Layer 2 of a small transformer language model trained on English Wikipedia (9 layers, counted from 0, width 128).
A neuron's activation on a vector x is SiLU(gate . x) times (in . x), where the dot is the dot product.

Input weights of the MLP neurons that the questions are about. A number n stands for n times 0.00066.
n5 gate: 95 -105 -39 -32 80 137 17 -32 30 -21 169 -26 60 3 0 177 -32 128 54 22 -157 -44 60 24 -102 -139 -19 179 53 -316 -200 20 185 -167 -79 -17 -75 34 67 168 56 -66 60 -3 118 21 73 -137 23 159 -129 -73 218 -39 -64 202 41 -141 146 4 -183 -161 -63 63 157 92 -119 -87 -41 -203 -62 -90 39 124 153 -27 -148 89 -141 23 28 72 130 208 -103 79 60 352 50 -95 135 -55 -54 -164 18 -95 -164 -14 53 156 -69 101 69 -127 54 -76 49 -56 139 -10 14 -67 72 106 3 -20 226 -96 177 -82 79 -29 -86 103 -30 -68 158 -261
n21 gate: 84 -145 56 49 71 101 -115 -64 111 -195 -68 -14 -42 183 -156 -49 207 0 23 4 54 -90 118 121 240 74 -22 148 -71 -39 -78 -55 -192 131 -112 -15 29 132 95 86 19 100 -63 -159 -116 65 142 -62 47 -19 -163 -17 69 -170 56 -8 19 34 50 12 -47 217 74 -117 84 106 57 -33 117 -134 -11 245 -80 0 137 31 184 114 -30 98 -32 42 86 311 -248 -157 -98 -197 249 -188 -58 164 -30 224 16 211 63 -195 190 -127 296 15 -50 11 -193 -19 253 -129 -82 -79 -182 50 22 127 -135 93 24 -234 -179 -48 62 -296 78 -234 7 79 -71 32
n72 gate: -156 -56 -26 83 115 23 129 -86 -257 -41 -66 200 -81 -276 -472 -118 -4 -71 148 -142 -165 8 49 -55 168 -195 -63 0 178 101 -65 -91 -48 257 246 43 82 143 89 -168 84 99 34 45 -56 -39 -42 262 176 32 52 -10 -90 28 192 -12 40 200 -143 -89 117 31 8 -160 20 -64 -309 -137 4 156 -123 -133 -83 179 -42 -123 81 -156 155 -41 90 -146 69 4 -99 63 213 0 138 12 -118 -70 205 -80 -40 -187 46 -45 76 -115 -32 -42 75 -131 -116 95 -91 136 20 15 144 26 -125 -232 75 80 -41 -53 -176 0 210 74 270 -276 -61 57 -38 32
n201 gate: 7 183 36 -222 -23 -134 -185 122 145 6 83 49 52 115 238 9 11 28 -41 -60 -48 145 -110 58 20 -35 -6 30 -102 28 -17 -76 75 -57 47 171 95 -169 171 -132 230 121 242 -7 347 17 187 -49 -111 -93 119 -100 161 89 75 100 208 98 -184 -56 -293 -81 -67 77 17 105 -31 38 -31 93 -147 250 -79 -39 273 -80 106 14 -30 3 -14 31 -99 -77 56 -86 49 105 94 35 149 -37 -138 -77 158 -105 -84 14 -17 162 -86 24 -14 -62 -92 -149 7 -113 -14 -57 -89 80 3 -11 -107 -27 -21 87 65 -64 69 113 -249 220 84 46 13 -103
n202 gate: 17 -48 -122 -175 61 26 -106 21 74 -12 -50 147 -167 -68 -68 -202 208 114 -33 120 133 98 3 20 -89 -27 -81 -106 75 -14 -94 199 72 107 -87 218 -181 275 -152 7 -179 -114 74 -6 84 10 68 89 -149 221 37 145 46 14 238 -160 124 13 -155 24 -99 13 -102 -61 -70 -86 -23 50 -40 139 -123 58 -10 28 -136 187 38 -13 -10 -60 -239 70 -55 274 6 -63 105 49 -39 225 116 119 33 58 -58 79 42 -21 68 -19 -90 163 50 -3 -85 37 -10 88 -81 69 56 134 195 -7 -60 165 41 120 235 0 -47 85 84 73 -88 7 -36 -96
n220 gate: -26 23 211 83 -51 182 97 -12 87 -42 154 35 -122 -53 15 109 47 396 -67 -62 67 40 -80 -160 -56 -53 77 4 8 -173 -310 14 96 92 -16 -56 82 -111 -132 -92 107 68 76 -83 121 -79 223 7 -57 -106 -27 113 310 -112 -74 135 -53 -37 53 131 -89 -162 15 -72 52 -72 -71 42 -74 -18 71 -171 -36 -143 73 -120 -100 202 -92 -178 -90 60 -23 73 261 38 157 67 -109 8 -18 -124 -188 -216 -4 -36 -150 66 153 0 75 110 8 -154 104 -53 -122 -51 -107 -180 179 -28 76 74 -196 233 -155 189 -67 -141 211 131 -149 68 -205 238 -117 -162
n243 gate: -183 -121 28 -93 168 13 -107 29 344 69 -71 -163 94 92 -78 -135 -173 171 -83 -22 -38 27 127 -58 -114 -141 -72 -37 157 -36 -44 -360 85 213 -90 0 165 -41 154 111 4 -45 20 -231 -116 159 44 69 -53 7 4 151 148 -68 -166 52 112 -68 7 117 -89 143 -4 -102 -45 -10 -186 -82 -168 -212 -109 13 -189 76 175 34 14 228 48 16 43 243 -82 -146 10 -7 209 34 71 28 -75 -31 89 41 103 76 20 -80 7 118 -10 156 115 119 -92 171 -53 73 -49 112 -31 130 80 -115 17 -17 132 17 66 7 94 -29 -60 -153 -78 22 71 -139
n287 gate: -124 92 76 -92 24 98 -52 166 27 114 129 7 -305 91 63 -257 -137 -31 -172 -13 -131 -44 -254 17 0 0 166 -74 7 113 -67 120 -16 115 213 137 -40 -99 204 -107 183 -91 80 -10 63 83 108 -119 -63 -167 -32 25 -217 -107 -65 -267 -24 207 -112 7 -167 -61 -46 172 -86 -63 14 -44 113 -34 59 13 155 -181 37 40 18 269 99 53 -76 -42 18 10 104 66 -106 134 135 18 -55 -115 -58 94 -177 -115 98 -36 7 131 59 102 -122 33 -154 -254 40 9 -4 -41 144 -36 133 82 -94 -3 86 -44 -176 -69 80 75 -177 76 0 -57 132 -203
n5 in: 3 -41 -43 -6 33 57 86 200 -182 -67 179 -218 -24 132 161 93 45 75 298 54 -105 -45 90 58 -105 -72 23 108 162 -209 -66 86 73 -163 52 46 124 158 208 23 138 28 -81 176 97 43 -84 56 65 -37 82 -55 182 -19 -93 -84 69 -76 -66 25 -57 -257 -60 9 -28 157 28 -20 -80 93 -109 39 -65 103 45 14 -105 -6 36 67 19 -3 29 173 -215 87 218 107 0 25 172 -36 -79 -69 -73 -112 -18 -13 12 38 6 -76 -34 -74 113 3 -9 34 38 64 -190 -26 62 3 6 36 156 60 126 107 12 23 -6 -25 -121 -167 154 -150
n21 in: 0 -126 0 27 72 87 -145 23 -93 -199 -87 -25 -81 276 87 -57 46 127 -170 79 294 -11 47 151 133 49 17 -72 11 -61 7 18 -106 109 -54 -159 227 -22 -65 28 26 68 14 -50 -94 26 18 -96 21 -75 -11 258 -52 -196 -70 -37 -356 99 72 -50 119 62 -167 23 -41 -68 96 3 129 -76 -152 22 167 -35 65 -43 76 -22 -18 -11 -263 -26 -114 131 -79 26 -46 -265 -98 -96 193 20 95 109 -152 -7 243 -140 105 -49 280 7 -210 -43 140 79 361 -58 -4 4 -33 45 82 96 105 148 -211 -174 -182 -19 -116 -305 -25 30 -135 -43 55 -84
n72 in: 108 -76 12 -131 102 -44 164 -12 108 -90 87 67 89 -125 -53 68 43 -320 -4 -21 -105 223 -170 241 145 87 119 83 -15 4 29 126 -170 -102 109 -126 -103 220 263 64 83 -90 65 213 38 7 -55 -50 -78 87 -8 70 141 85 -31 56 8 -187 178 157 -19 48 95 38 0 64 100 38 -122 -11 -11 -18 -211 -92 11 50 215 -115 -15 32 117 -206 146 70 -260 67 -122 166 349 -111 42 251 -7 219 -23 57 -15 -109 22 -173 206 -22 -116 -43 -188 -75 25 -54 144 -77 133 7 -129 104 30 54 -135 11 19 203 120 -21 155 -79 128 -248 -73 219
n201 in: 229 24 17 16 89 53 -115 0 33 131 151 -182 -22 82 179 -37 4 65 -161 22 -57 103 49 -10 -30 65 -219 -52 -45 24 72 -94 -141 23 -183 -34 103 -47 115 173 89 -85 -46 16 222 61 96 -39 -52 -27 -24 -123 118 189 -200 30 -14 60 -55 -7 24 -17 -83 117 -41 250 50 -45 -181 -20 29 207 -68 71 262 63 257 -24 13 112 -250 -37 -288 10 -121 -298 114 74 -72 -17 41 73 -106 152 249 74 17 28 0 3 64 -149 -68 -68 177 -14 39 -210 62 10 -87 82 45 -73 -20 -7 28 33 61 109 218 80 -134 108 119 42 -33 -10
n202 in: 16 84 -83 -242 38 -112 89 10 146 -97 -98 99 -86 117 -84 -155 38 -7 95 140 49 6 51 124 -177 30 151 29 20 -67 -45 6 106 167 -48 167 -63 123 -92 -42 -197 -33 121 -29 17 30 93 97 28 262 210 -227 -173 -200 140 -49 63 -32 -103 77 27 -19 121 130 -108 9 91 70 124 51 -178 112 -22 3 -35 50 67 -52 52 -53 -44 -148 125 10 -19 49 108 -124 45 202 161 -68 -155 160 -27 -207 -3 -27 3 205 152 -39 -20 50 -123 36 -13 75 50 277 7 52 227 68 7 205 -58 0 124 99 -33 87 64 -53 -26 55 -77 -37
n220 in: -4 -62 66 13 -113 76 162 -18 82 -67 -76 -20 -81 90 165 -38 -62 221 -42 36 -7 298 -147 49 -28 -22 -20 -24 15 -51 -69 3 67 128 52 179 205 70 -102 19 115 82 -65 -37 304 71 -28 57 88 -167 75 19 169 73 -253 -156 -107 -24 114 33 197 -142 47 -97 46 68 53 -31 -45 137 -128 24 -149 -141 27 63 -239 -53 -66 -188 -88 -159 33 -48 89 110 152 220 -210 -160 -117 89 -21 100 127 13 -59 74 -41 74 64 -191 -174 -155 84 107 -27 -174 86 -17 172 139 248 47 43 162 -76 62 -162 81 238 117 0 14 -97 147 -69 -226
n243 in: -135 -70 34 -21 -47 -142 -185 -3 172 112 -142 -211 145 23 -40 -141 -94 7 -184 27 -6 57 66 -80 -123 -13 -40 60 117 -96 -129 -247 37 111 -37 -71 145 48 215 35 26 -134 -31 -113 -190 42 174 96 -50 -42 -10 12 129 -60 -253 62 62 -45 30 -50 -150 130 93 -99 62 -6 -113 3 -164 -35 90 16 -90 0 57 55 100 -71 3 -3 148 42 -100 -57 -195 127 -113 302 110 70 52 -20 160 111 40 22 -3 -118 -88 71 127 111 13 71 -131 108 72 115 -26 76 -13 76 125 -111 49 -110 177 32 6 227 101 -153 94 -140 -177 44 3 -117
n287 in: 50 145 39 -31 -20 -151 142 7 -26 -128 -129 159 110 -82 -237 276 53 37 158 12 91 -76 170 67 114 0 -10 134 104 -35 128 -10 125 -59 -92 -164 -26 -13 -91 -61 -192 140 114 23 -21 -108 -76 155 -74 116 10 -63 13 -59 256 145 34 -96 -58 -176 -21 -60 76 -76 81 -100 -124 88 -30 16 -61 -13 0 45 -108 -169 -87 -111 96 -138 74 -10 177 152 -105 85 162 -60 0 3 130 -82 136 -109 107 -29 -185 -46 148 29 -258 -13 24 -139 -7 -48 -126 -37 -302 -40 -231 152 -120 -45 -78 -26 -157 -82 87 120 61 -83 212 -41 36 -84 -76 94

Each question shows a token from some text and the vector x that enters the MLP there. A number n stands for n times 0.0052.

" ": -11 -2 13 -6 -55 6 -168 -17 -46 -32 -80 -8 40 107 24 168 -27 -24 -59 28 -58 -10 136 -106 60 -18 -71 -38 77 5 19 7 -163 -43 17 -19 1 -9 63 16 28 -28 32 -38 -101 -37 3 33 -77 30 87 -8 65 43 1 17 -5 -28 -7 53 29 51 81 82 -63 -140 -51 3 35 12 32 5 -21 -65 -120 23 -25 -281 -23 -58 34 -13 -54 -5 31 4 -71 51 -74 29 79 -346 -33 78 -129 -50 -6 -27 179 -61 98 -10 39 -93 2 -15 -38 -44 32 -44 -9 -1 -154 116 5 31 45 120 -19 -143 -82 107 -68 -53 13 35 38 34
Which neuron lights up most? n202

"(": 28 30 2 -5 6 -17 -32 -4 15 99 62 53 -18 16 -18 65 73 -55 36 10 8 -34 -100 -61 -104 -5 122 -11 24 50 33 31 91 9 -27 -48 7 -120 88 39 -7 99 235 60 6 16 25 12 44 66 -58 -54 24 63 0 26 29 -34 3 -95 -93 -89 73 48 -172 -44 -43 5 -42 -27 -123 29 105 -129 3 -187 -10 -5 85 96 -46 -1 23 21 -61 -44 -46 35 63 6 164 -163 40 70 5 -39 -111 -17 -30 -71 128 -44 -58 28 -152 -62 84 -17 -36 90 -26 7 84 9 -32 54 -52 71 -18 50 1 24 47 -123 -1 0 -26 -16
Which neuron lights up most? n287

"Off": -81 2 -6 17 0 -40 160 -48 -6 -29 22 69 71 -104 218 -105 28 55 -47 -28 134 42 -122 44 -181 19 -10 15 -122 14 3 -94 -40 -66 48 -74 48 -138 9 -33 -75 -83 -10 56 -52 8 77 95 -66 -78 -157 -38 -85 31 -31 57 11 -101 21 -131 143 63 24 -43 79 0 105 0 147 6 -97 20 -21 26 16 159 56 129 36 -67 126 -83 -18 121 51 -42 -5 3 85 -13 -15 22 5 62 -92 126 -75 116 -82 -20 237 -3 -35 -62 78 -21 -31 51 9 142 58 -154 32 -45 53 -85 -176 -91 15 122 -179 -41 -49 51 -63 -67 -16 68
Which neuron fires most, and how strongly? n5, at about 0.081

"risti": -200 52 12 -55 4 -116 -175 11 -2 26 -98 -79 54 190 83 108 11 -19 34 -17 -1 66 114 -146 -60 -17 55 15 -40 -98 20 -43 -95 118 1 67 74 -22 1 38 -54 20 11 -23 -28 -52 73 96 42 -54 -100 50 1 35 2 8 16 -110 -42 163 0 -121 -18 11 10 56 172 -1 95 -15 -75 -21 12 67 56 64 69 -23 5 -89 52 53 -34 35 95 15 29 -130 34 -70 -57 -98 -10 38 119 93 302 52 -29 55 -96 -10 39 145 -153 -15 40 21 59 60 -7 -105 -41 -100 -70 69 2 -71 7 60 89 -109 -5 -54 -51 -35 -66 2
Which two neurons fire most, strongest first? n243, n21

"V": -41 2 -19 -100 -8 -20 -8 6 5 206 27 1 -14 89 96 1 209 75 85 -48 -34 98 16 62 -135 -84 15 16 0 -72 37 32 53 75 17 89 63 -66 -29 92 -61 -32 5 -20 -20 -37 13 -14 -29 16 -15 55 -108 -22 -38 -3 21 51 45 52 66 -10 -22 14 -27 -42 41 0 27 -30 100 -91 71 -88 -69 11 -49 -208 -32 -102 63 94 2 38 94 -36 -64 -25 55 54 -142 -239 29 9 212 -46 31 -52 18 36 162 120 -19 -7 16 45 -77 64 2 -33 -49 -112 107 50 36 124 -22 26 93 109 17 42 -6 -15 19 -59 21 -1
Which neuron fires most, and how strongly? n202, at about 0.087

"elections ": -45 103 11 -1 -43 20 -157 52 -33 -98 -18 24 50 237 127 -1 -118 -122 -22 -91 -67 -4 68 18 123 -24 47 -20 71 -45 23 119 44 -20 0 30 103 -109 40 -91 -155 -147 3 -20 69 64 -39 45 -108 -44 107 21 -7 21 -28 -10 -60 68 -6 -89 24 32 -73 55 22 144 5 0 81 -18 -246 201 -45 -48 -94 -28 41 63 -40 39 -50 -81 30 19 -99 165 32 12 78 -40 -21 151 -39 169 40 -70 -37 -115 17 68 52 -58 -27 -64 -98 24 67 -24 60 17 -29 36 -150 -15 -6 29 65 66 -88 -95 -49 152 55 99 11 -37 111 1
Which neuron fires most, and how strongly? n201, at about 0.18

"In ": 56 -27 13 -89 -8 -49 -352 21 30 -23 12 127 57 -77 101 -200 -21 -56 150 89 70 -66 34 -59 -43 193 2 93 -99 -60 21 52 -17 -3 -28 29 72 -121 -17 73 93 -35 44 20 58 12 -82 -41 -80 106 114 -137 88 22 -25 40 43 -105 70 -70 102 -125 -12 34 32 50 1 1 62 3 -102 -20 -10 -183 -5 -25 31 -6 -12 -9 98 -203 -41 24 88 83 29 -112 142 -15 14 -110 -24 34 126 -5 13 -134 15 10 42 -33 36 16 -42 37 61 0 59 -2 64 -74 -70 73 -54 -60 65 -134 111 23 90 160 -48 25 -95 31 -61 59
Which neuron lights up most? n201

"goals ": -98 32 -5 -17 14 -35 -246 99 50 -22 -41 51 145 192 329 64 30 -50 77 -105 72 -2 -29 29 90 -66 71 -11 -84 -94 -21 194 -10 62 26 28 116 27 -29 26 5 54 -20 -101 -57 -48 5 183 62 -51 83 31 -106 -29 -64 -38 64 100 -7 -166 -72 18 43 -20 -57 -55 9 -1 61 -38 66 151 -17 -11 47 -59 -6 -61 -40 56 168 -10 80 -96 129 -5 -47 22 -5 -63 154 111 -28 50 177 -119 -39 -4 -124 3 96 -8 -15 43 -19 -37 49 -26 -113 -29 -9 77 -14 87 22 157 31 60 15 -111 2 -21 89 -51 -40 82 62 -5
Which neuron fires most, and how strongly? n21, at about 0.12

".": -158 32 -6 -121 47 29 -81 -43 -24 67 75 70 44 69 96 148 -84 30 24 107 -30 -47 -32 46 -90 -5 4 9 44 -54 2 -246 161 -163 -19 -26 -49 -280 -179 14 46 -71 -41 -13 49 28 66 153 141 1 -108 -78 91 -47 15 -38 -135 -5 -51 -13 0 32 -161 -9 40 -105 -50 -4 -46 -8 92 -44 89 -26 4 86 30 143 87 70 -79 -81 43 10 117 55 -24 -20 -43 -106 151 -144 -17 70 90 -75 -108 45 26 -58 56 63 1 -55 -71 -47 -43 -19 15 -10 -92 -43 -71 54 15 61 -90 -120 57 29 -20 -35 18 49 111 60 10 7
Which neuron lights up most? n72

"another ": 9 60 22 -82 -71 108 -177 -80 45 -20 12 -28 -30 13 79 45 -52 23 152 57 -19 -40 -43 52 -148 137 -36 -1 -82 -149 8 43 13 38 8 -48 88 92 52 61 50 16 15 26 -3 13 78 65 62 1 81 -40 27 14 -15 71 148 41 24 -18 -125 96 85 -5 -24 -56 30 1 -7 12 30 -31 67 -19 59 -286 -11 7 -33 -17 80 -51 79 114 179 20 -27 -47 -56 -46 59 -124 -30 91 16 1 -77 -85 45 -8 129 -110 -16 32 -175 10 -65 -27 30 131 -14 3 8 14 41 12 12 57 78 -118 -65 9 -42 17 -85 33 -20 -29
Which two neurons fire most, strongest first? n5, n72

"scored ": 61 -17 6 -189 -9 -27 -148 101 40 -57 -31 21 121 198 76 -16 23 -91 42 -29 105 58 -27 155 25 -34 146 9 -12 -99 -22 111 78 18 14 -27 16 -167 95 25 -98 -23 -107 -11 -25 45 -71 136 64 6 179 -15 -12 41 -39 0 -27 -69 81 -113 -166 -51 86 -106 5 -172 53 -2 195 -21 51 53 53 -22 7 96 31 23 -29 -38 160 125 130 -107 74 31 -25 1 66 66 119 65 -108 37 -86 -105 27 11 58 -22 200 108 27 95 -49 7 13 -12 -76 55 -6 -33 -31 99 -5 111 -50 85 26 -82 103 11 25 -11 -38 28 9 -50
Which neuron lights up most? n21

"ö": 96 29 -8 29 -73 -2 66 44 4 -1 -77 2 -46 -69 184 180 -108 -71 156 -14 64 41 -39 -26 -117 40 -73 3 -95 -34 51 -26 4 11 102 73 -37 -13 105 64 -58 46 7 13 39 20 -89 68 46 -159 -66 -50 19 -22 43 -18 -43 46 -72 28 152 -26 -48 -45 -92 -26 16 -1 44 -10 -14 -103 74 -98 3 39 85 -183 55 135 -77 -9 -73 104 -180 -135 -34 -45 -152 9 -37 -155 5 -112 51 2 133 -34 -126 -20 41 -81 -38 99 -17 40 64 27 -91 -25 -28 65 59 24 51 33 65 -111 -75 10 -23 -26 8 37 -40 -37 -17 95
Which neuron lights up most? n243

"on": 33 51 -20 85 -4 89 50 18 -83 26 60 30 21 -100 95 72 -126 159 -33 -62 84 8 -4 -59 -22 63 39 -12 -5 -24 -7 100 -34 -21 49 -90 132 -46 -63 -85 43 119 28 84 -160 -69 4 -92 -26 -58 -10 -11 108 -47 4 25 -15 -157 20 -13 -1 -60 15 24 85 -23 19 -1 3 68 -39 19 63 -15 -80 -7 19 -7 37 116 -20 -101 -20 -26 -91 -7 -119 -9 -42 -38 329 -141 3 77 -2 40 27 175 -9 -4 76 -6 -24 -54 22 10 -15 95 98 16 28 1 -64 116 19 -5 -15 -55 42 4 -33 -171 -98 23 -26 8 22 49
Which neuron lights up most? n202

"in ": -24 95 22 21 27 40 -106 12 12 -5 -134 99 55 -25 94 -30 -44 7 179 29 -22 -16 -6 -7 -140 36 32 71 -44 -108 8 59 -81 52 -106 37 93 -306 22 58 115 -122 -2 41 0 -19 63 20 14 70 24 -93 -10 39 -39 33 -85 26 61 -180 -26 -113 4 -22 -56 -4 -91 1 45 2 -48 -19 121 -115 47 -115 -6 9 61 -114 -61 -102 -118 57 114 -5 56 -50 135 -22 -28 -45 57 12 205 6 -25 -85 36 86 155 -73 81 23 -80 39 85 12 48 -175 27 -47 4 23 -32 -49 -18 -120 -41 -114 93 175 -37 -109 -80 38 -51 38
Which neuron lights up most? n201

"two": 83 -13 -5 124 -42 -5 41 -7 1 -131 202 -59 -30 -22 85 80 -16 95 -66 40 149 14 18 -41 -19 -89 -5 18 -37 49 -1 -56 7 -25 27 -170 23 -162 -27 -97 -47 155 -156 40 -56 42 55 113 4 6 187 112 88 -34 -58 -10 60 6 14 -106 -13 3 73 -57 73 -45 -11 -4 -6 15 -87 -18 76 136 104 23 9 -79 48 49 -8 21 74 135 2 -6 52 -11 -32 10 76 -142 21 21 -12 -25 9 23 -77 -8 182 -269 42 24 92 -4 81 1 97 135 41 -22 -238 86 -17 -83 -93 69 -182 -10 6 70 9 -80 -27 -36 -33 64
Which neuron lights up most? n202

"continued ": -14 18 10 9 -1 -10 -22 94 82 -161 69 47 -44 30 50 91 -44 -126 42 103 68 -30 -7 18 -161 -94 156 -38 57 -86 20 -23 152 -39 -57 47 -31 -132 86 89 65 -63 35 -62 25 27 41 -98 -70 66 -115 -15 -31 37 -24 17 84 -1 -89 -78 16 -38 -38 63 42 59 78 0 18 40 -21 37 25 73 -82 54 -49 -15 -7 -156 -20 62 -35 12 53 66 -77 -32 26 -37 242 -177 -73 26 52 -89 -115 -20 -81 -33 8 28 98 107 108 -24 -151 45 51 46 3 1 -25 -18 23 32 -71 -10 56 -19 162 94 -40 53 12 13 -27 -2
The three highest activations, in order: n5, n21, n72

"ser": 82 -58 -6 67 28 161 156 -49 -23 -45 -79 -53 -37 51 115 -30 19 63 -56 13 -149 25 -38 39 44 -3 73 -21 17 14 22 112 28 35 18 115 81 -14 48 21 -12 26 42 8 -134 94 -65 212 59 -46 7 24 -13 -17 17 -75 51 -113 -56 -83 98 87 -118 -23 -82 -73 13 -1 71 11 71 -74 51 -72 -78 14 59 -44 -45 2 -124 6 66 -36 -100 32 82 -51 -10 55 96 -229 49 73 -107 -128 181 -79 -53 -2 20 81 -33 94 -189 -21 -26 43 101 -98 0 114 51 -22 58 32 18 -138 -43 -88 -82 80 24 -127 -72 5 -1 -56
Which neuron fires most, and how strongly? n201, at about 0.15

"í": -68 20 -16 -4 -78 -20 -67 65 -36 69 -39 17 0 8 113 103 -48 -1 69 -26 29 -24 -80 32 -52 -13 40 -68 25 -104 18 -44 76 111 -59 -116 46 -82 -44 53 -65 -33 64 0 125 -84 -28 -8 160 -43 -33 3 -98 -29 -40 59 -32 -88 -148 -62 -87 -79 -118 3 -78 8 49 -1 3 -5 42 64 -27 -132 5 -33 104 -64 113 101 -124 40 -44 -105 -82 -147 126 11 -22 -35 68 -77 20 -18 -97 145 167 59 -39 -88 181 -62 -50 17 127 65 -119 12 -57 -14 -61 -81 5 -61 12 205 -10 44 27 -56 -56 -4 -99 41 -67 -11 34 50
Which neuron lights up most? n72

"k": -9 11 -13 12 7 5 -10 -56 -11 -10 34 -74 96 -120 41 77 34 -46 147 -62 -77 16 125 15 -66 32 29 21 104 36 13 87 -39 -34 1 13 83 -131 56 -17 54 -111 75 103 -5 48 -78 130 58 -43 -56 66 -117 15 -18 69 40 0 -94 -13 1 -23 116 -39 14 99 46 -2 57 43 18 -71 -43 45 -107 20 25 -86 -2 44 -16 -49 -66 38 -15 47 -61 2 -128 -91 20 -225 24 -56 -3 -28 92 -61 6 50 148 101 30 7 -98 -42 -30 112 46 12 -50 -94 -50 -61 65 -69 31 88 66 41 -144 4 -114 20 8 8 67 -48
Which two neurons fire most, strongest first? n220, n21

"s": 31 -8 -25 180 65 30 -11 -51 -3 19 20 -34 -47 30 -68 83 134 38 31 -1 15 89 77 -29 117 -86 -39 32 85 51 27 88 -76 -63 35 -18 -6 -292 11 -25 -12 -77 -12 9 -6 -114 17 197 68 33 42 -37 -134 -25 29 51 125 -30 -57 98 32 -23 -60 -23 39 -75 88 -3 23 -22 -36 54 -9 -91 -143 50 -12 -41 10 48 130 -78 15 -51 109 -28 6 17 -67 -25 192 -151 52 54 110 78 -23 139 47 -41 41 -29 -27 -58 43 -5 32 68 -79 57 -5 -15 18 13 29 9 39 -44 -18 22 19 87 -117 44 -37 21 -189 -88
The three highest activations, in order: n243, n21, n5

"ision": -52 -4 -16 188 0 46 -106 -18 -76 52 66 -121 82 -5 161 -264 -79 28 -116 -34 -19 68 -28 127 28 26 -118 27 54 11 35 64 32 11 -14 -50 34 -235 -23 -84 87 -15 39 60 -65 -49 -19 24 -205 -50 8 57 -15 16 -81 -50 -63 -27 -97 -209 64 -56 52 62 69 51 0 -1 50 25 -39 -74 52 -60 -62 -73 15 -40 -53 31 36 48 45 -78 19 22 151 -24 -12 81 30 -124 30 53 -110 -13 171 99 -11 1 10 -143 37 -85 129 -38 8 1 43 139 21 -26 -7 -78 40 14 -54 -8 -16 7 -69 -103 13 103 -45 -58 -86 62
Which two neurons fire most, strongest first? n202, n72

"\n": 14 21 -1 -33 -24 18 -74 -36 -1 -168 -8 76 10 -12 -43 -35 39 6 -29 -45 -14 120 -58 -15 -7 137 -8 0 -16 -11 -2 -9 -86 -24 -12 -52 -21 -82 -99 30 -30 139 -11 -20 31 -20 -7 46 23 -19 -62 -1 64 -62 -15 -42 110 -38 7 5 28 -64 5 -2 7 -6 -66 6 -84 -29 26 -3 133 -13 6 -209 0 -127 -57 39 9 -35 -1 4 -31 58 -29 4 14 25 9 -310 4 95 63 -21 61 15 -59 30 99 6 95 14 21 14 103 -30 82 109 -53 -30 -72 -15 -55 22 33 -21 -114 45 -16 0 -22 -11 71 13 -62 -50
Which neuron lights up most? n21

"ag": -121 11 -24 38 -35 -17 262 -43 -59 80 -106 -107 10 -201 16 -46 -1 -63 21 6 38 21 -27 33 -109 51 52 12 39 -42 -4 124 -86 53 -54 -246 136 -147 25 107 -80 -91 -19 70 15 61 -36 89 -5 11 -67 23 -126 9 35 -12 -10 -41 -79 -14 -109 -29 -38 -45 -25 -19 50 0 7 -2 -35 -94 8 13 -100 4 -85 110 -11 45 41 -103 37 -44 47 -65 34 -84 -19 3 143 -108 25 19 -44 3 -8 123 -35 -95 2 32 -82 133 -73 -55 -57 68 -99 -136 13 10 11 -21 29 130 -38 -2 5 45 0 10 -80 99 -110 -28 49 11
Which neuron lights up most? n201

"club ": 10 97 -12 105 51 9 -8 11 49 -68 -33 -10 117 2 317 60 116 -2 113 -55 29 -1 153 89 184 -108 143 44 -90 -76 -11 -42 33 -61 23 10 59 69 50 -46 -70 0 6 -8 118 -68 42 -230 48 -43 -75 20 -136 -7 -31 52 69 43 81 -116 -79 63 104 -9 53 -76 11 1 86 -26 -162 38 -72 -28 87 -142 8 35 -8 -54 76 37 -50 58 -25 60 -7 -16 -30 -29 -27 36 -27 -4 157 -41 -43 -47 40 100 208 60 -19 21 88 -22 36 -58 -71 -91 -65 66 69 112 65 199 111 -16 -186 -33 44 76 -26 -76 -50 -9 -67 -79
The three highest activations, in order: n21, n220, n5

"===": -72 -33 11 -30 6 89 -26 -74 77 13 108 -8 -24 235 -64 -107 123 -18 -59 -38 -88 -115 16 90 -62 79 11 37 37 -9 -11 9 70 -1 -75 -119 11 -244 50 14 -91 7 -53 38 129 16 42 -68 -67 -50 26 -52 78 -23 7 4 156 -17 11 -40 -14 -50 6 63 9 103 -38 -1 134 35 162 66 175 -119 49 -66 47 -88 41 103 54 -103 37 47 25 9 -22 -38 93 1 -70 -59 13 -74 88 -375 -57 11 -84 18 115 -65 1 -97 -45 25 112 32 -60 -8 58 -38 -36 121 44 -44 156 -71 172 -17 47 98 24 -57 99 7 24 -5
Which neuron lights up most? n201

"was ": -49 -25 15 -160 -6 18 247 140 38 -54 -36 81 -86 56 73 270 101 -45 17 6 -27 -47 71 -70 120 -31 8 -1 -108 2 -14 51 -129 29 58 95 0 -271 132 65 -22 76 -40 57 156 -29 26 -66 -64 119 -55 -51 -30 54 -18 -36 98 -85 25 6 -2 40 -107 20 -35 -45 -50 -2 -21 10 72 23 -99 -127 60 -94 -47 66 5 -72 -33 19 -6 -93 -13 -25 -57 -30 28 -4 -37 -203 -63 43 -20 -66 -33 20 -14 37 13 -67 20 68 -66 -35 -95 54 215 82 -6 -19 -31 76 17 -41 -124 -10 -92 96 36 -2 19 -69 90 -2 7 -5
Which neuron lights up most? n243

"tions ": -78 137 27 79 -7 7 -168 -28 7 -80 -49 104 40 176 103 -7 -89 -84 57 -30 -8 -28 47 -63 264 -33 6 -63 47 2 37 83 126 55 39 11 50 -130 12 -6 -88 72 45 -107 -60 -94 -39 23 -18 34 103 58 55 -15 -30 17 112 119 -120 -82 17 -42 -120 -41 -31 -34 -50 1 30 0 -11 50 -131 2 -110 -177 -93 25 -83 41 31 -42 59 34 -106 15 38 37 -65 -115 -133 -67 -21 -51 -57 -27 -122 31 22 -72 -64 6 3 -7 113 -11 26 23 -135 -51 30 12 -71 -56 -17 20 26 30 19 -133 -115 -56 96 40 -5 21 23 -8
Which neuron lights up most? n202

"ox ": 69 11 7 -24 -34 7 -64 -21 -14 -35 -121 -91 144 150 180 36 -48 75 151 -180 -170 -20 -142 29 68 127 155 -39 25 -19 -13 1 71 10 -63 189 25 119 4 81 -53 3 29 -107 91 -39 -55 -110 -21 23 -3 -33 -115 26 62 -18 77 -6 77 52 28 77 42 79 85 -57 62 1 -30 34 -32 49 -60 63 -125 -78 -22 -13 55 -90 128 -95 90 50 45 -40 -210 125 -17 27 -106 -57 -39 53 -4 -175 -108 84 -64 44 55 19 21 -14 -41 42 -41 -24 -48 -70 80 24 12 138 -13 -1 -14 133 -33 74 -122 -91 7 -10 29 -4 123 70
The three highest activations, in order: n21, n243, n5